Layer 2 of a small transformer language model trained on English Wikipedia (10 layers, counted from 0, width 128). Numbers have three digits each and are written without spaces.
Take only the direct path to the model's output, skipping the later layers: a vector added to the residual stream pushes a token's score in proportion to its dot product with that token's output vector.

Output vectors of the tokens that the questions are about. A number n stands for (n - 500) times 0.0038.
"ile": 432609634436466447455329504336651434579240581496377445374398586570279474279253337466689394610473326645535489536603531437810538671572473426236343595734481746387512584723504418597568733628468496669545518414764557450409346639493362415519504481467649604574744265546634284526386660458496511821381597449519609462527411673452546376791559662534599769696762374561566421299359372469478644606561
"ett": 441661545385631411451475387500447410315338500421434542451377635442543474527395490693746317457480429376429385584342667490448614415710324364721577616477544446562799570476493289461364326504543654456720519616350467469338677493618409415417645729494403587555432438359650542543547493695468247496365575619597497467311693468379588693538538445379384605542649377597417295450590496493461537417496
"ur": 617550415550513537507399378448631588396493638753415401269606571249431559345431677439712439642449452524327419581451404559661319576496490441408366598619541479413511711462497368566557626467424413507761642469465439449546363445643435468561727579552636627531427552555560390366394513460605553564551528469466389526762376452766696403644437539593828418474527408428243500554510305593739405711647
"/": 531561467423492288623383552628376385503329366452458483549616548462463510533568604575557575382524630725410316436565527585588422518520564598580570439406492516587437567363608420482536487347562505330453368623533572647459350451529508353476479619580468532585632441521508570489551265436580638536540440593438326500442503546458686553428503395429516517598569612508350434481324633328533386477566
"S": 452494514512644627431567467678373513593389494473522424533589431415470426545605516381695701536470667546453289547470327616619328530497720484418435683742355552403484405605618447518551616490457431438419305675519354446528587661338188526384373506662408688588628470500566609449427336497659667354486497462512570500607478483500438491448616402335400394738512421571431524470488474528485527386530
"t": 352473536601415624496549378536733568573524496539500516531395825383690348754576312531634531685676512429600429528595364480622532673360394292472346637431690611636379472500434407645545429479471371393481541544328757269553384655515702471512576353720276381440789301476492496601665519488542787221619536649657496517565723487416651396600645585750239591454461719559318438816610424670345305496558
"-": 633523587418471629486500666497409404619421466392540619577579508615519426420599407583559627430538446515638390475594379430726539474485618473650646603713551351363484565598608497359290465656380321414471447590491614660658442539451690450538526598500586423572606412376601571485589457488588612418528299597228287565591419462526797448521506329535474568643479559509436409430521404556537447486511
"0": 468613412640573393576491536468350550560376426460458378563641570566692267482447406543666568507739600330400579338572713370357646612536657632554463488497416450625536723656372619551681525337469525509348450399689607529529378378382509500555437472405373587554327476475428445655648512515648608579439616282562646469665418537509433461395598382485359584524518571544380375411577460578423497580702
"s": 360566353405516550512564541633583545637478330355617374577691736170338443533780466655601546706621644290394400480350397582617823394570487184509487417370660399430576316589562217410535261378302346648537277568440612324457451437496567306542468369460521605530472463785594531558600492139678561389698283389668583546685564473320841286713642301467458663220300450551618488637584667390379392740552
"way": 472979629648611621727392531259504402510242404406707688412196509737666640448445199514597550636640321623394323624544368533403418314738505611481459686420724669366824386875728407270557427343298686655562513292583478424509375450496473768527689697386259418421346520732713566594455602612428809470714495653559469430533634241278712246571523547678338567482613604633637549459432407208565708418433
"é": 387491493463534521394562620424583209561391308466407420473528573649394512690450680633760556423512513550428403448557401433599568612406581402571488491409516566512388596478469560524364609540399770550588497509443506512596601491579563448679491462473692469601365456435573701451419627478266331297406446414624515497277396527576645540684411436433395330302784420494530279485435406459428469367304
"C": 439532400477621590396517551554384468634400613541494430568444494392541594510446596459704714459401669692482201514585358461460426646682629500427503682543305426433303456497624443483420606554653563550569430593467410451482500637339420503415446586398344663425443607565431549358565440401650529513503584422512634500488405395348479465384551348368351497719634541589373483439497357462520711374598
"ordin": 525320385500639468540469421347584395443458473255306689165450500512618488417709388711713585648565356675595536403869592500500683504245743711521484609456504349432651597864468208381453273605568350729719319343401387307437340316409480581766473398418577545450402589488504602408634540613651864419554488591606540402504533474603553572580512571571710607705516488574518468488719417668762512543746
"h": 569555583524442431613600700553621538405601379573402623652387474550466500488380361563648392616458412307482166571615481607615409459434406525291630691694546405517664339535424388340632301628468589584473434286454569432604483271456293349514564468561689321646588542465500547541629483268444330438411387578479641538486808395490696644431511504503299533784687260381304528396657308598473417517453
"ell": 572532520554496546546469419452432562547235768393410526360403544474240420373379540789710378423626610402412414638521641333231486705682522563597318576398322660539604746431326419514428370461550585536603665563548375419370486449606395237665521485545457685622413448504405356543468574604446528640415518633370750496326383368437638674668504407292561420525629363522562360342590796631597522731518
"E": 439497427572609653480528610625523484560368520405422545661620530548434413523574556471690729597517603596547178559655423398545380528613759542380418596591356406675401579556448491506473640252503592509517378645396454386533575641380415469341399462478401620598497558491545637400622401416590378416330589405436497490497470553469437523373697361383353485475376454685478471451637472479517627481590

Output weights of attention head 0. The head adds the sum of these rows, row i times number i of z. A number n stands for (n - 500) times 0.00039.
o0: 382325527489329514609682543385304517529934689404769432288168509452204491356515502386470360315519417524544651505501670466129432658507216522523817507370419432518485295836670427461547641462393523379365647436667456596500673584596540506614544499600396428362659603433482487514278402636300550520368788622637543256685553373696304498664348399479525471367432642593796581468560672715500505615371
o1: 630655789575418538461491291094516322723439433393587529434451385487458550501406464491698632740622311430635345443333832557516578515607545589546176511409420634524391443390339284461459381390634572741446490448277445551388129537441437370411397369374483336506544605433536371493450308613068539318640552475574572418655661549223379349555268599586538475388495529399497492642534423532453462454520
o2: 288650613582634647110285477418409484528349326494604607406549572785586449575519714544424787653557506353506387284366411526410517748558463526725595647416576658382400482266223595370473458609425373584445729535379648537407416640336519551451357403355709750643769622652746429474545408563384511437476591450591598405385591692280489591507527384320450489573368555625535450433424513587451502596427
o3: 327385662655669454523648668531451605635609585499374380286203473431565738566470522478428313223632328640722335472568616424506269633336761376648638416423532366539621367750539521582680325300211590431441426333591488570398550484577321817416378589553434541509497613500380494626354225478603325323499377508458553371669479515671398547684652492706716348340470405599488633534633587608550448625566
o4: 504429532422596411705354672658468290419560639423590418485626527437459292369651337456401784350374603563473504395526365637493594774521533542427633672510591690414511485537399320352529442208488390450417533320661497609478625704510409551720592585463448741727455393646470671415472472476445499557495335416470462467471402519614599504492390561458417673480626398466413270393369482586370694661817
o5: 603296320447469462417771455652346517574665607334533620606536593495386528411650530430406373638520504538290618482590485637416640891498676506468460368690522476528350575616629623328498456601674384331515607593625357463753656441396621512573831490541304364640562774477330535586571620618539400331291554617379622389406346430609397423298582450350462646217301451453231595303635379317758283778345
o6: 471549284552621702412388476627537452490751357308443583668341393507527296371454632412473267580519589539583418694440294665459440440442441557550516386555379413358346417550432211519516639410492541605408492651536310309505567314272542609384531518492607666306505393471674566391438614611512570457309479514366642394566311520593648540500443557365608703564381695728390458326479467426375225427626
o7: 582564475528466569472748491517451607371518282464475661778620469513490676289512502632438464510547408471526420585332271555526421591300696532488564446573649561447346387566544522514519396490696520437629462580615597418514426445435488539434718436557538285342415726486441463481600774759544571478623521458326603397313267450588588406485634607401287270281406416528394504548537529467556407531603
o8: 326631701497754628468500637524275675362582528196496590481521572536451540285603667701210355620376588294465335476453311696531672596395327590249531478328405427601531513314674582545685371400395442356509588526700607509579584560458400523352460291806588425532533393496388603527373537740553493520638591460483530275368293695864615490368637525318440623642348440483383613310467611722268311678247
o9: 381382587556432558580525289569531606745490463452449525263495421275645629321418453437596513565634526467648482504680435324616474450768451053256661268712446438546661619431255660360386539649454383666481499645474479696587653377489414678601148464435415541553546367355612655420596692488307499463479383611569600760487395486398648472433334537714517522460663629674443484540483377548523712609219
o10: 490311719393750359676559485522195598287525567371563506701562413549522693489926603127517594355699551545536653246385367579440314746344714477528559433717555525666679306665442210657665379375234120456517460420480500576415475808706383466489582676447444737740587414394527566312739303360576334486570630331502471407548536672413483611324580579425603608524266550598535248706541596758644704553826
o11: 292352431584626390540527395489455513537491608662346439559342375419547571660314440599477377628700572386501619605916720173693443694668707275367318650594674415505638598520506547497440563524417644686444638374439473637335595335469279557433497284354465204651379293475584414554360558519500341495564429739688352644684417469487366708433634405565707509490491541649671500779688471389477634484418
o12: 466317721820276682633476419553729262695460534691410413488634432587589540387560500349807465616673537299705722447552584329471294344433475576434625576556466294440573497562190353493542687500482628595367549289339747457479445517471248746523474643242438723560259445549460491599636402272240289468551490386571534494621733685292541536638560596523499496537448392465453524662499467454536667585487
o13: 654395777792296544724768442201612410334519439544369371604464456420485596316584412508432580300591373762489574504630503381508421512304605508570588514455334372420495436666515469456635557555465539423601349651557433539457637444524347420445595558563436305572602444513161351164577426508507515357682460306486645508569482322586624469688712592444453585322197649439573569580544541542512552645614
o14: 425548419475588490498433427561496471671237502552371502456572660639647413407547683716383651737719466483205368276479390668844630590648687482520283537698485687463592766280346576344334427556570511685418506565512377385656552632468892532749508533435758582564425415486564755569556507438561543575536330556393460643315560816373628482347642542438454383771618265502169443555400491419585516456587
o15: 382543466668703714330579715521509350614555546445431621369294467557600648471311406568477284345358377554631402429538585506517346634435647602679671432293549481625303699391544492238482266470394542452573330449633295473195379394232444691176469583385522636237392650418489438446373526607704418529511269465477981212503299398506587628592547497622595575507590424641572783416390436427427533448545
o16: 442331454487343400535567438666248635583440361574450564536394567302426478530504521575458411590643599589415370368455447549527823696704271129384369499643508493528409420426349442335380506488866654564513579342601284616420574356544604345493665301522611408728536436324635570324318785666626470310667540475565579752551289478583522682441642418387613552399492430417363540510578338291390259506562
o17: 398432505603625571533252648406597493424338430545441407259390475484712553641480706485441925676608653700585244523731313398534472688588650308449518549516552439424611631215253267441340404516419486450702486465426681696531644448453355385572417525513493576457377413413752312452631647340326446264402313530486619664258490599353698568535323509607512417545590455534468507743499266556429850623649
o18: 595591538702522591516626493508589431447669577428597365533294517318514512392426549445467401662460633553557392595495509403493527601518484567304279433508506273526679348514279547473618617530486457653454457536343424602540403463731545520418464513465552544512557498251678597582270473516455434400352554428515594621682518436740567351482484555741430474230559558428465519600524415677324443511698
o19: 560526540652530389460487343185716539689443621504453337411443591512738439387256524497576497557470377590747411321287575532631420393483523416615592422619449636367519326511361380327516472616656621568494469588483654424444445561499515437671300602447546421346557639300431330520524206458412562518581448312612663301640501474426574367722476742562382353407622486559711418576409663447403484596707
o20: 620541474619390341607706624577504491344337632516339593319629505477364460361565379662260651313310386483493315496556404686538483550465453714535532601256390321309288453462511466464568529558391420485574338478413643377671435452385564625426685531412514565411435404565332629461526490660770424534541455382513463677468487383514655443495816554536384400207501268294544499508444433493515349327595
o21: 609402489598620660453527457434399474548521350285443490395347440377376510489272350407676585402510532586533359434560443571483509451513490380513438502412384301554432389449380446439450476600490477442479317418410229422415440309589434559369565316505166637351487491549399562187452488689576502370488484551706654654606449427482752557588461666497346638521443592456427556444398522475430499466618
o22: 528389492614401479644496575480480397640678524566370624489370547605558627442431460473480417298674355478748574369759714523517470440502452556515432679631355462431343373757411245426300412559316462430229595361540589430376434755455464641559668654344427409631345620520341494370533327536284389643612541546382279334690527467675430649646385593597513466412590420414637415685468644555299639593631
o23: 531345607642518376566537504482405513418612458399754348416430550550505660539543672318405485485482554601587386479399369556421436439300400391398764318562480563302507271568385489558629581341416449498377376459764583495565768564276479555433496234618460551548570599499614425364237674479317558488421666578345449336673419503714581566650463279405629364329439516425548283528584601513405492477553
o24: 629490469467500445541449816794517629425405409354467670445363453591463433393651394476452537665543497516509466594645622632676531498648386453502617383447524462471395556390573595550517365441502376575429372451552505427344677476663440424455548579489393465697399641430372459620489705352454476592529430472601469433431335437414356464292663404622466593447548422504422482330443439582528427487452
o25: 429423277275440476437524521532490399451375534436562640503570428470474519563282351694584717524518502427432840496608532161439341405392560628530394728494462486499388676349380755568520430517358375492465562623407516327391384647490355523567362263389417546340225430645627341590547763460454392636474453758635526522230441615528442576386456393654283572568607689351542614537520546528410687616152
o26: 343093572384211496636551548337543268514831436584462493366165566338484842549598719143781264464237549447523330333280568521439462288308237706585716157287426438407296465713520334274406519323496573400421232532487109349568450595645628587390479491454461607325425901258427479436436295504386536549252547426496706199560644329515532251681437587595676444121534510387158569658666452496682233469791
o27: 307496426489555653520673515402464262588551280281499659665449396513332535672421620377479501617470397551446565540420549409380603568424657658604387423617476547666445379331581321358449522416671406523760403473454305152395493545620633589298593371533671532391493397394517446579366547654449460473353617413400771409429432475477660505527425432364505352276510604643361453577506419532363403258682
o28: 489516653642545669660403454233548513642689751151502229326489397327236571540560486526502365442361584271695481352291682522530262640541355505404402652452517363533327438690484474638574428459316642585299639524608491587393313572490483852537444548593464287341486459625461617501398325594347493669523558511438630296520461744562297559634436344475521577591512456390781639633557370683271522335532
o29: 224708456296465518568586464454514394528865540329757473743198488434191430472519617541530488614172492646219491578084446265392738202570165740343411424424478663504163424411795561491518912335559372578513528668542278584666748429300713600620425236767671334047582593558710732623258689640464521596603613676347580093546603309600236464413471304305491399462639720674509376308522390562421388571246
o30: 672511318372427421591435487755388400436580542428320471429727558492515736430509389492319533246409455627532417334508328673530661450593540468483305502512373559574404431495572524567489463464402164351495290521603278548461510457536601347406797401652491389695407509550444447474473556580714453531574594365380571642504487386620637584479255512599356478595389504180536629434492691385316389450607
o31: 465358478436443533522676479292504494398563474730234313454459570344464477420297605385540502360374489581489374571400483471485530576399506361559807268497527532327441498701569500247404537644609686410551530728551152584401513259539436507637494507442547256446593517482417485276408556642432525462313585378418622635495402460641693494688505441491534506335407596497387606456702542383388562330685
o32: 345473418430574516472548483297442473445551610341461504419277526412535510645536551325514545584395380459619306457312506463629470560441569486630610582359526575494529419604402325492384597720374622408468547618377344384425513593775557619472394440662663426665616436491586552568358153479505497433321574416431475289679531636630345614640478490485717401554313578464635467635491439483460381360511
o33: 519712413546614672369349502460627478618393458526656734721482347402386596622375599583509485471763368419478662601520471394232502206633504594672054612531309515671384474484425468602428589434486398447539664639411368493643464583388700443506520564341512635306500388630678577546579464356484537459394529589383504622412720643510532514544341358594610471579702690456526711392718343574418508433283
o34: 661610440493389443356573513480237658266450321487687470599586591626299366503431455343498705306400509822193457569257430798279601338488404789406559485300513567466383446533619373500586613609691686310503295629499550472580437316297600579461646203475501636304523454690435402489474845486621751579505450509416678491532533354743774607728522556180280389612448504397435342270516548334557562643715
o35: 554500481526448781435579431610517498356440490690570634572470404317492667475422375635549348465721476431543676554591627508409212390691496597519575547396667615764407776395478496363580511565649439616530525528395634525427521327342512504560546582116488684412332354450614649647641474427604430531602424575597606767532498389518764587429711648628342595324699593473626407383529518555407531445407
o36: 727680569402220570298335285547486595262446313506843634633538478458314611511408325251693468483585387454412715684433379611269386275497430569507577545669537692563364431494507661497402504490727361577604595738413596516513342539549682358556358650465567470405537520448590357565717537364247582505463697618407503524404618387455378293437331422625188388420577749655459487562432485468429460503248
o37: 255448572663573512358319375370576237509403649463532637288484513567496295637232400705255404401354594397646512513666671350469428457581339532435498666532440605416367632548511636257567422685571725448599737607507727553595620381442350476456500359527477360432540635445271245510429277682545560435725497493675641690456501516442467455530383575451397298702472357374663704564489480083583374718466
o38: 301509447455432760636552502414502473630582689157648586285443530441383556516484507581417326643290505447638347570267461449496479290424195507453683509207341667541357442638553346474586392414647557380542488546730144470476519506400725557651475381532444418513423679482360609492293318683599675627493562643527626378516431485600465532513332425509622364498417551424544483395482516710346416553349
o39: 734652524488461562580431450267647417432474241464408514604586282658338625452458300587503642369660302648351649511582685310278526347410657455745549423408452404499386425500425439506663626251444476552290359507312511458378543234400348559431559710334378482398458488528502498489468553572505575334579648481462635724473695231389613372674239402481457530356417543468506516429619569441531305468622
o40: 611619267579413567344429318873671559497475401813316675496425474449750519674392319511526490487458615551382377652618198413554486491643610355507611514504634391502852560439377565496422508641556379573643446587461454557347498483626527220261536732532638413550468558509884502724430742495605492512426426467570471701594235332497475554427543498570587624556558426540695535565514485521505546392388
o41: 567638628537412591532565540430506651647506273563514413622489329493431358527362490519557651486428456502254671807568598396295705368816571383454409637358502685671627517440424412444438611462648785701497561686219575705708627398360460526495371925392528320525625230693470693571572584376090435326548532502395442517436686350555403460505244358563470552596806669600331511421395320633370628650434
o42: 412523524326436444458446493517407451376403416595739486649380566671357599596572418475547541312580447694244540410531365566365592426530515656480382443589501271480474582264409748547656739521444628451469530488540722528578722567402434471234640426755510569569606499539405224321562716393687680428596381383456457548501616503663519503530582509366417418460349532450387407424615479303616461579385
o43: 578486475416434539455311512279655609415496438615502398397655523607517326367665476669323649563725432578241729371783672414256455481400634537674455522422392470460341521358400462526436821616296543464408528500301575454435727412470646389667387433385415666546492153532444578465655408315448540270443614544667392729399475400335504466533580454520340642472591533652531432411441567692442439490245
o44: 439429490593320388438366337440411519478605508431682411622283494652554603656646547364493382539387477467575560287417327566355406511650398537489630417488489371416446570642266696499785725554516546435322716354580441460264567691572520456587343381566340587413741558417624304442378644291353448471385708610555478628670524481429269770633362506344730301479394481634669360743497596629659676441296
o45: 440347635775651523456454481395638334745733564511294427311580543473642483694419573512580367394505347537621436481632669327517446419479696575631257551618397565432483578615457380295431475383419466475586436486552452241517497618478532514442607240509433321401524559581355534513225125599330280480371401569585454311547400513385498483735452567368633560533509437725566549563426584423405487457563
o46: 445563374668568609354517487548486470669358507486435597465668337496543438343521485854295671628537507425457467588629529515573471635725475528510385725330465442480596497393304571554546589510346523512346449379426532699597604540563452529544356597447524386553443351640541513682304637623364460408509602444715471618420636531413348488421562450487521479575605480545420500629574585611508586215251
o47: 619562523436376325415548524608483546486454643374642490547553595245135359502600298522479531476433567585265656593529486563413704467424308610405335515484350427606538303534837689515494683609495528363600447600711492640828618521443612544603656384511410577535501655583302756510605520479694825546469457652440418399250647457445544357445608233428457523472483495562226656320484356493736252522387
o48: 666436526578271444545680490519371386415672584494354483334488476479566427617470342645500416368557424628712667608424531410441246489402437545449710626468549450396494441775400338657760539609485485369455498514507372413528501266485461492628494292462377474499493486537369588473649450425628402563450474634574411736553353291445451631522581488435613549527131527477688429432493547580694514717465
o49: 478516501385627423554523413552604696589336515241479608364725566730510429695429615490579538398342567343224626190249524465394603327421332598459515588667352633387190577337386358494518568481531588580411855694274695335580469356450415461718315681582451215469340647544576500375508359543341580757653590567608248326231745758302279612507519282384549640484388396468472496560555371296342387202433
o50: 326444574477566641465380449664715585460489278448700558587609352527468625641450435291451442572454618369450504514477511481481492367502346501299559397389536689641407394502502459471629534333695491464492603603647428606559547632504513514398376519456419718728435442556490567563469480273457618485524601337430498651481553556411539541487520450466498532566612665433453293326674466472332525421433
o51: 561477265485509361604636445638357339500401628174659664378603333584226330766588301613364334408354621587220622299397487734402650453564562626363385584663426401774203511561599766549528681698518456329690316591515595521738603302447367668303601533542333399401472558745156459533732564730514616681562641513447393426294475385508521549261623350264258662410464415310301487220562269347548404468331
o52: 313378454584770314538554805473339711380626654287681478440400494472618563455653614624321367402466420614489348468309407469472565833511550528590590499350539516588324439774510471356783518488408496307549531619646387658386486467527579550371666347658486544459723623425421583527243432582586543496447585481515582216631466367369363494596482653378676488646337469709706435349519672541519494645635
o53: 287397509406417509438397503269500566601546637699527480391232604610541584671297506410771346512444448574559430469287463375490425391338386492607849311532547610529587414505514240285441438586622637365520488452658273374432651575458687495540413541474544587444484820552608441609557491370493407615419425493499647221535475414445484542607540454470680405543426421637421380400507444453512601817727
o54: 469685402446517553492294572771491613459251511523331258524408624297664428498350504519446521551608657507721130881794349631728394713681545325538412643500663449472707590383507353354418499588538522612640487459540387571331386347442489456462514445481725579569575220551598662342440713502614511496379253525344525806443229580573762606651533576533481609506422340684660396405390321565114761297511
o55: 553563356531546329648434535631635545433450441389317527529565350377416506617571426390420491464577544676426478528554352481619320502311852298448440495441428505438459557549613638376472566314517636548622453547655332470437615455644336659520483501376339570504480650580380400546565559526570604415591483531437528435279335502502577568505543519430518380553626356613336524446461635481531215693556
o56: 573486385590593490697554652453440735319394475508503357724319277636491710396440480486468484357660452631525430378403230729640554591515572555463437369405494249523420553574463530798676464497396474453437505581539332713580411300418542427533569686499401580440406457611358407470694764251542468373620645303440546544462641494409648631388655568690463577404375492354602610340761550732616590617486
o57: 586620421178402265655587402671372637435486354267529544718461459561500492521455361369469671262450393283433485562406484548424588544466491595608285559282396670574440343499822262777687303259430259488468563484421632353547251592698499509771539461494606645563513514647595661428352526639762442601562564627399291714456616521455444648641584541490531426524507393455749670554452637512460384408725
o58: 400522520590503609359390343312487317633672308540499376404313328667635409664348442369570654361380446613484436550475576503300358419487451562553404421410308584641573504457396408523545499412383296382444335570432535548695560560481518537415235443371502645369642495675638396590381330512275427254425542457583575508524641412378593561584302606453517455646622625565436399461437260678380565641381
o59: 436534446575653641332377364539532811516642152456595614759634444438471568252490509778445496460412382537246591566531401355334337321749563508514654438484502641532337628249488736615595508480505388780531314575472477591518518287357501594533250384436688519143508339496782628489373805625697619629617458539623834591285604455535499578386297293465451479609579573749591572404525421332630504534629
o60: 516355737508302499535475432226447368371592549660536396639732349400520777297527395549704431430677390315564656520456617258130500481372392737559555378520381377609464398615425486667633571267574345267252622204569735526525569425468299461429432468363291415522482606719574358388255234505288410255389593377603359471687653469380396524753448641400730662372386604578549642655759379390326515393373
o61: 555508156566705560515385547582606850459229559634384632660590479421362287509396447898371611748630574568201507773910138667638529494478500514372494687498401242415676517263575617602675548498706730382721556368571512465697470448463525294629642533561418528440310254557430547689555690617887659505508482451714306875335562570546744439220668690387418559614425236457415324361605584502617437517315
o62: 710538264512655397653396599563571378332260518371549476754531400441535259693535473450398527507547649534407568446651366668624424530381731634594269648623373289480643649431467658687549582649437523487708443622369651351666466508550378519402578558479458696470465278699229431382871523457729635496537461387277391655235476756557846468309583544397373702600294304305506460403547422589698405480618
o63: 490621544545276656527507560493671438578953519787556451403333470354666535396401574505437080375486428810691664502577602479407515558496444573409625286733494551346562315741629433490460514284651405405383352369744609738483752392522641311641221667333493322261232579265477304610409498367458303471547560286453661497627456404361548402538630480629581620342680596656635554564602543522376672356736

Each question shows a token from some text and the vector z that the head gathered there. A number n stands for (n - 500) times 0.0041.

" ": 356475562397419451643565517537348578570486435650515525484376492510453531515618392533423397497533372556580622572471430597641588518396465423557431491506552485413443659515511512485721501592535502
Which two tokens does it push up most, strongest first? "way", "h"

",": 386462508441536521561542546464470495515499485537450537455408539480425518557554404515429478479483398525581563515449426492514541578510446472521519496530544632458442581507580449524540517587622501
Which of these tokens does it push up most? "E"

"ed": 412402447429498554504525512460501460454498592411526464508429590406473457545519419480411526493439420532501497538496462490529507583524453375475624509574499633423434538526517540461458402640654464
Which two tokens does it push up most, strongest first? "/", "-"

"ised": 422473548492504419346518634503424519619548667360444455359424555414575455514553221352519384531431506550432518465603566466445536500472457462629512592492492484414439577481508464403336460646574323
Which of these tokens does it push down most? "C"

"7": 389418510449433548594545524555404603523518519587566537475362528489423517487581413552427446472544380564548582506522440555565536527454463495554525541489503517438478622534517468485675478650567488
Which of these tokens does it push down most? "t"

" August": 510281308387143494461567588699266731308606489499660493597325549496296545352678507577420641534690452514515607531579450601579664528516476403638590519527309563382281505501433480401979439679593457
Which of these tokens does it push up most? "é"

" the": 404404461504527634524466515593494603513521651481622573460412555494403421481540435556453506431485394605447536414589460467454520493546423634555617591509473582496538565560533440518574462700614468
Which of these tokens does it push down most? "way"

"m": 433437532488552518464507480508549536497537583504505598436472547519531461508524358445418376518488449480509504463506406459527534551515454496546488486528415566509460614526574448484506435640615418
Which of these tokens does it push down most? "way"

"h": 388480511489516555453491529506469539461505654457529563441450537462456418513523340465437415535494473518482498463568455484494510511544461496571534519468481519481442606532552495468502395666610414
Which of these tokens does it push up most? "-"

" Pr": 410515564433526601477468565540576519624538559417537485402426443458460430543525330453388435482445412521382539542436400498530635548599519529549505494567544689497441571567570400495512518679635382
Which two tokens does it push up most, strongest first? "E", "0"

" —": 374458545488565489443439499520508498498471575449502572467446586483424490587504344441398438534431481515513513480513458475514557529511397457583597468509537575464439582524510511541507444629568399
Which of these tokens does it push up most? "/"

" with": 420505432524514464444456489495536555558577491509459575449392559536440402553620398459497355490457422523454557490495418553499548479640411501590542570514498558390393525546594531519513510592620514
Which of these tokens does it push up most? "0"

"er": 391547540414578381415424492549464549483486677446571598467525527541506455485616254542582543569462478604430489504545500448478497478558516505555525456489533551414440615542551499525444361652620466
Which of these tokens does it push up most? "ile"

" As": 436471440506587552469485500427554551524565467580468587385380561605512361562669403493448347505464397512490612450508430554451525467630357539557568575542459612427385493554527577495486521608622459
Which of these tokens does it push down most? "ile"

"ency": 404435513424535518514530494504494546421576472557530657518420674557353445491572376555397507551553454512576604534633422500512556558525427433583559522497479580466351604528540514479633372647609466
Which of these tokens does it push up most? "C"

":": 361449485446490445381549391508568569453552589418539455386540546365552470538567317322337387461478381492448633618442349530475466592712517346508530555593379516354418515499607434402597464678652513
Which of these tokens does it push down most? "S"

"\n": 287447338499556465461567593412331470432481581486417609515487646432441477568641534458475421721522413625360433468602566511598424542294211605490387444625494522484429691442725576378430457755706492
Which of these tokens does it push up most? "h"

".": 403488489452543510528513497462500524527512472568463584417417523562498394554638386495433386518460391536508608514509430563508530502585388494534509535541498571422423541523541545510535500588588483
Which of these tokens does it push down most? "ur"

"es": 368447454441500513419501477541458571482532559447533529430444507440437387537565352456472498544537474497467616521506475506545536527557450437520498534515563586461413594549548457414523436606553467
Which of these tokens does it push down most? "ordin"

" local": 326315379414402636499552453479400440445492673392604523352365477494443391513495472501525577646539438653520480516493508501392436661502513373435692544585539630388456592609627448301476345604668405
Which of these tokens does it push down most? "way"

" K": 392434514400532502491517513528441521470464579488527551492441514432418431565565355526439547504477444507486574558475454498582555507517398446498571495516542512443470618526468547425547406547534479
Which of these tokens does it push up most? "-"

" house": 448496408570570470417445491458588579565595470562467577414354558581494379571647424470503293463473409495454578438476397540467581446621368535607563569536480587403375503557562571496497530568623504
Which two tokens does it push up most, strongest first? "0", "ordin"

"ud": 383433498460545552447522500509548508434558563449548503461461569469435479555526354482363478559520473518532578497490473467525534513487399437518563512459559567484453589536545550503527419617583439
Which of these tokens does it push down most? "way"

"sh": 380455507415533494494527506539481520486513546489540535528470533469410434531559360507406493503475444503511586560488417518586551533537421435503534493462521523451451620543488536482567467560575467
Which of these tokens does it push down most? "ordin"

"ch": 460442504411534462423502554496444436433479574399519573479451546455427489516506402471434497538494478512606475551497497429524602540483468366562566477510530575457427589498539479484503392659598440
Which two tokens does it push up most, strongest first? "/", "-"

" Afric": 407475438500607532487496531429555571508530540547494605402419532602532368545645395513442357505474439497493573399525434518439541453568348552561519545566441613453385519576519563483467471629644389
Which of these tokens does it push up most? "ordin"

" B": 399374399430495592531536527469479463396474579438584458514445577427459445553525427489400537546484447521499491541498474459538467578521425381451641490604504640435436558539503539414474379659639483
Which two tokens does it push up most, strongest first? "/", "-"

"wards": 408468508429553454444464548548420533476492610439548577471473498480460433500562366474453445515538473523533533493525485454518587474532443470570507491522518523452436628514518489478543419651578428
Which of these tokens does it push down most? "ordin"

" at": 370506500488486469434501489581531546508487591425529570506441530492455443523568377496426393492443494561451514501488428474487564543536470406567492449446492534429389605538544540502573435611656359
Which two tokens does it push up most, strongest first? "E", "-"

" as": 364507511511462443422491479607540541542496581417497563502408528487440457501558358477446377486436482596412523494468435490491576524545480417590485464440501531429366599526567529513617462609663376
Which two tokens does it push up most, strongest first? "E", "-"

" r": 406466440524608260517552503585840403496671546500625497519355615612437376363318359561488261670429404540462514599342467642498568526609544306690416470260484363417241693573553495504810444712555565
Which of these tokens does it push down most? "é"

" –": 367446485432476513474511483533477525496464606412532541514453551403451455521530369439435492486449451557470543558499452496581580522532438402557572480569518558412438559533511485465540421661597463
Which of these tokens does it push down most? "ordin"

"24": 309556614374425438647565548491350397614410494568387513454453528491418489545534333507419499494406380588583558590496425629575588580532420450553510390591629554441403606539480528566620495561556402
Which of these tokens does it push up most? "way"

" and": 393455474461536499482513496518497542467497549456498523466456528455422456530566311470454491522478445522467556536494445498569536524556440493548514494530530595474416603548521527484545437610599472
Which of these tokens does it push down most? "ordin"

"ley": 391525483534497491439449495566573537525514591440477530485426519482476445528536343485462413512414490580478516489429441513468596545565480442561521446461526537428388582556576562518559400591640384
Which of these tokens does it push up most? "E"

" record": 432476538410504495550532525556467530430575478526535620542446626546328478477550402568367558470530457515582610562595423534538634563537433426578549491499474576434356550532518507529667396612601443
Which of these tokens does it push up most? "C"

" to": 415525395541537407424453471503587553543585498504475595472384564539453385552620427439475280499484408529440560493485387525508575465605409483618496563487480499370380562521610559502548489585629545
Which two tokens does it push up most, strongest first? "0", "h"

"0": 393516519444563529525533517456463538495507526552504603430469528557513412557616376493412384534486409516561591480549450544485533484544374489552486528515500549460424562530537539496522446610577453
Which of these tokens does it push down most? "ur"

"row": 384499437455628540508498557492442462437488667497588589446470511546490416530579402484447351626449490518553481465560513430548528543423421539536470498519469614472411592565541541509504337680660388
Which two tokens does it push up most, strongest first? "/", "-"

" were": 480465384640640563429424503391673619577605460622446573352282576634525365580665449535513322402442388473461564336449374556388596432629349631590638581545448671440365437628499614522453538559669448
Which two tokens does it push up most, strongest first? "ordin", "0"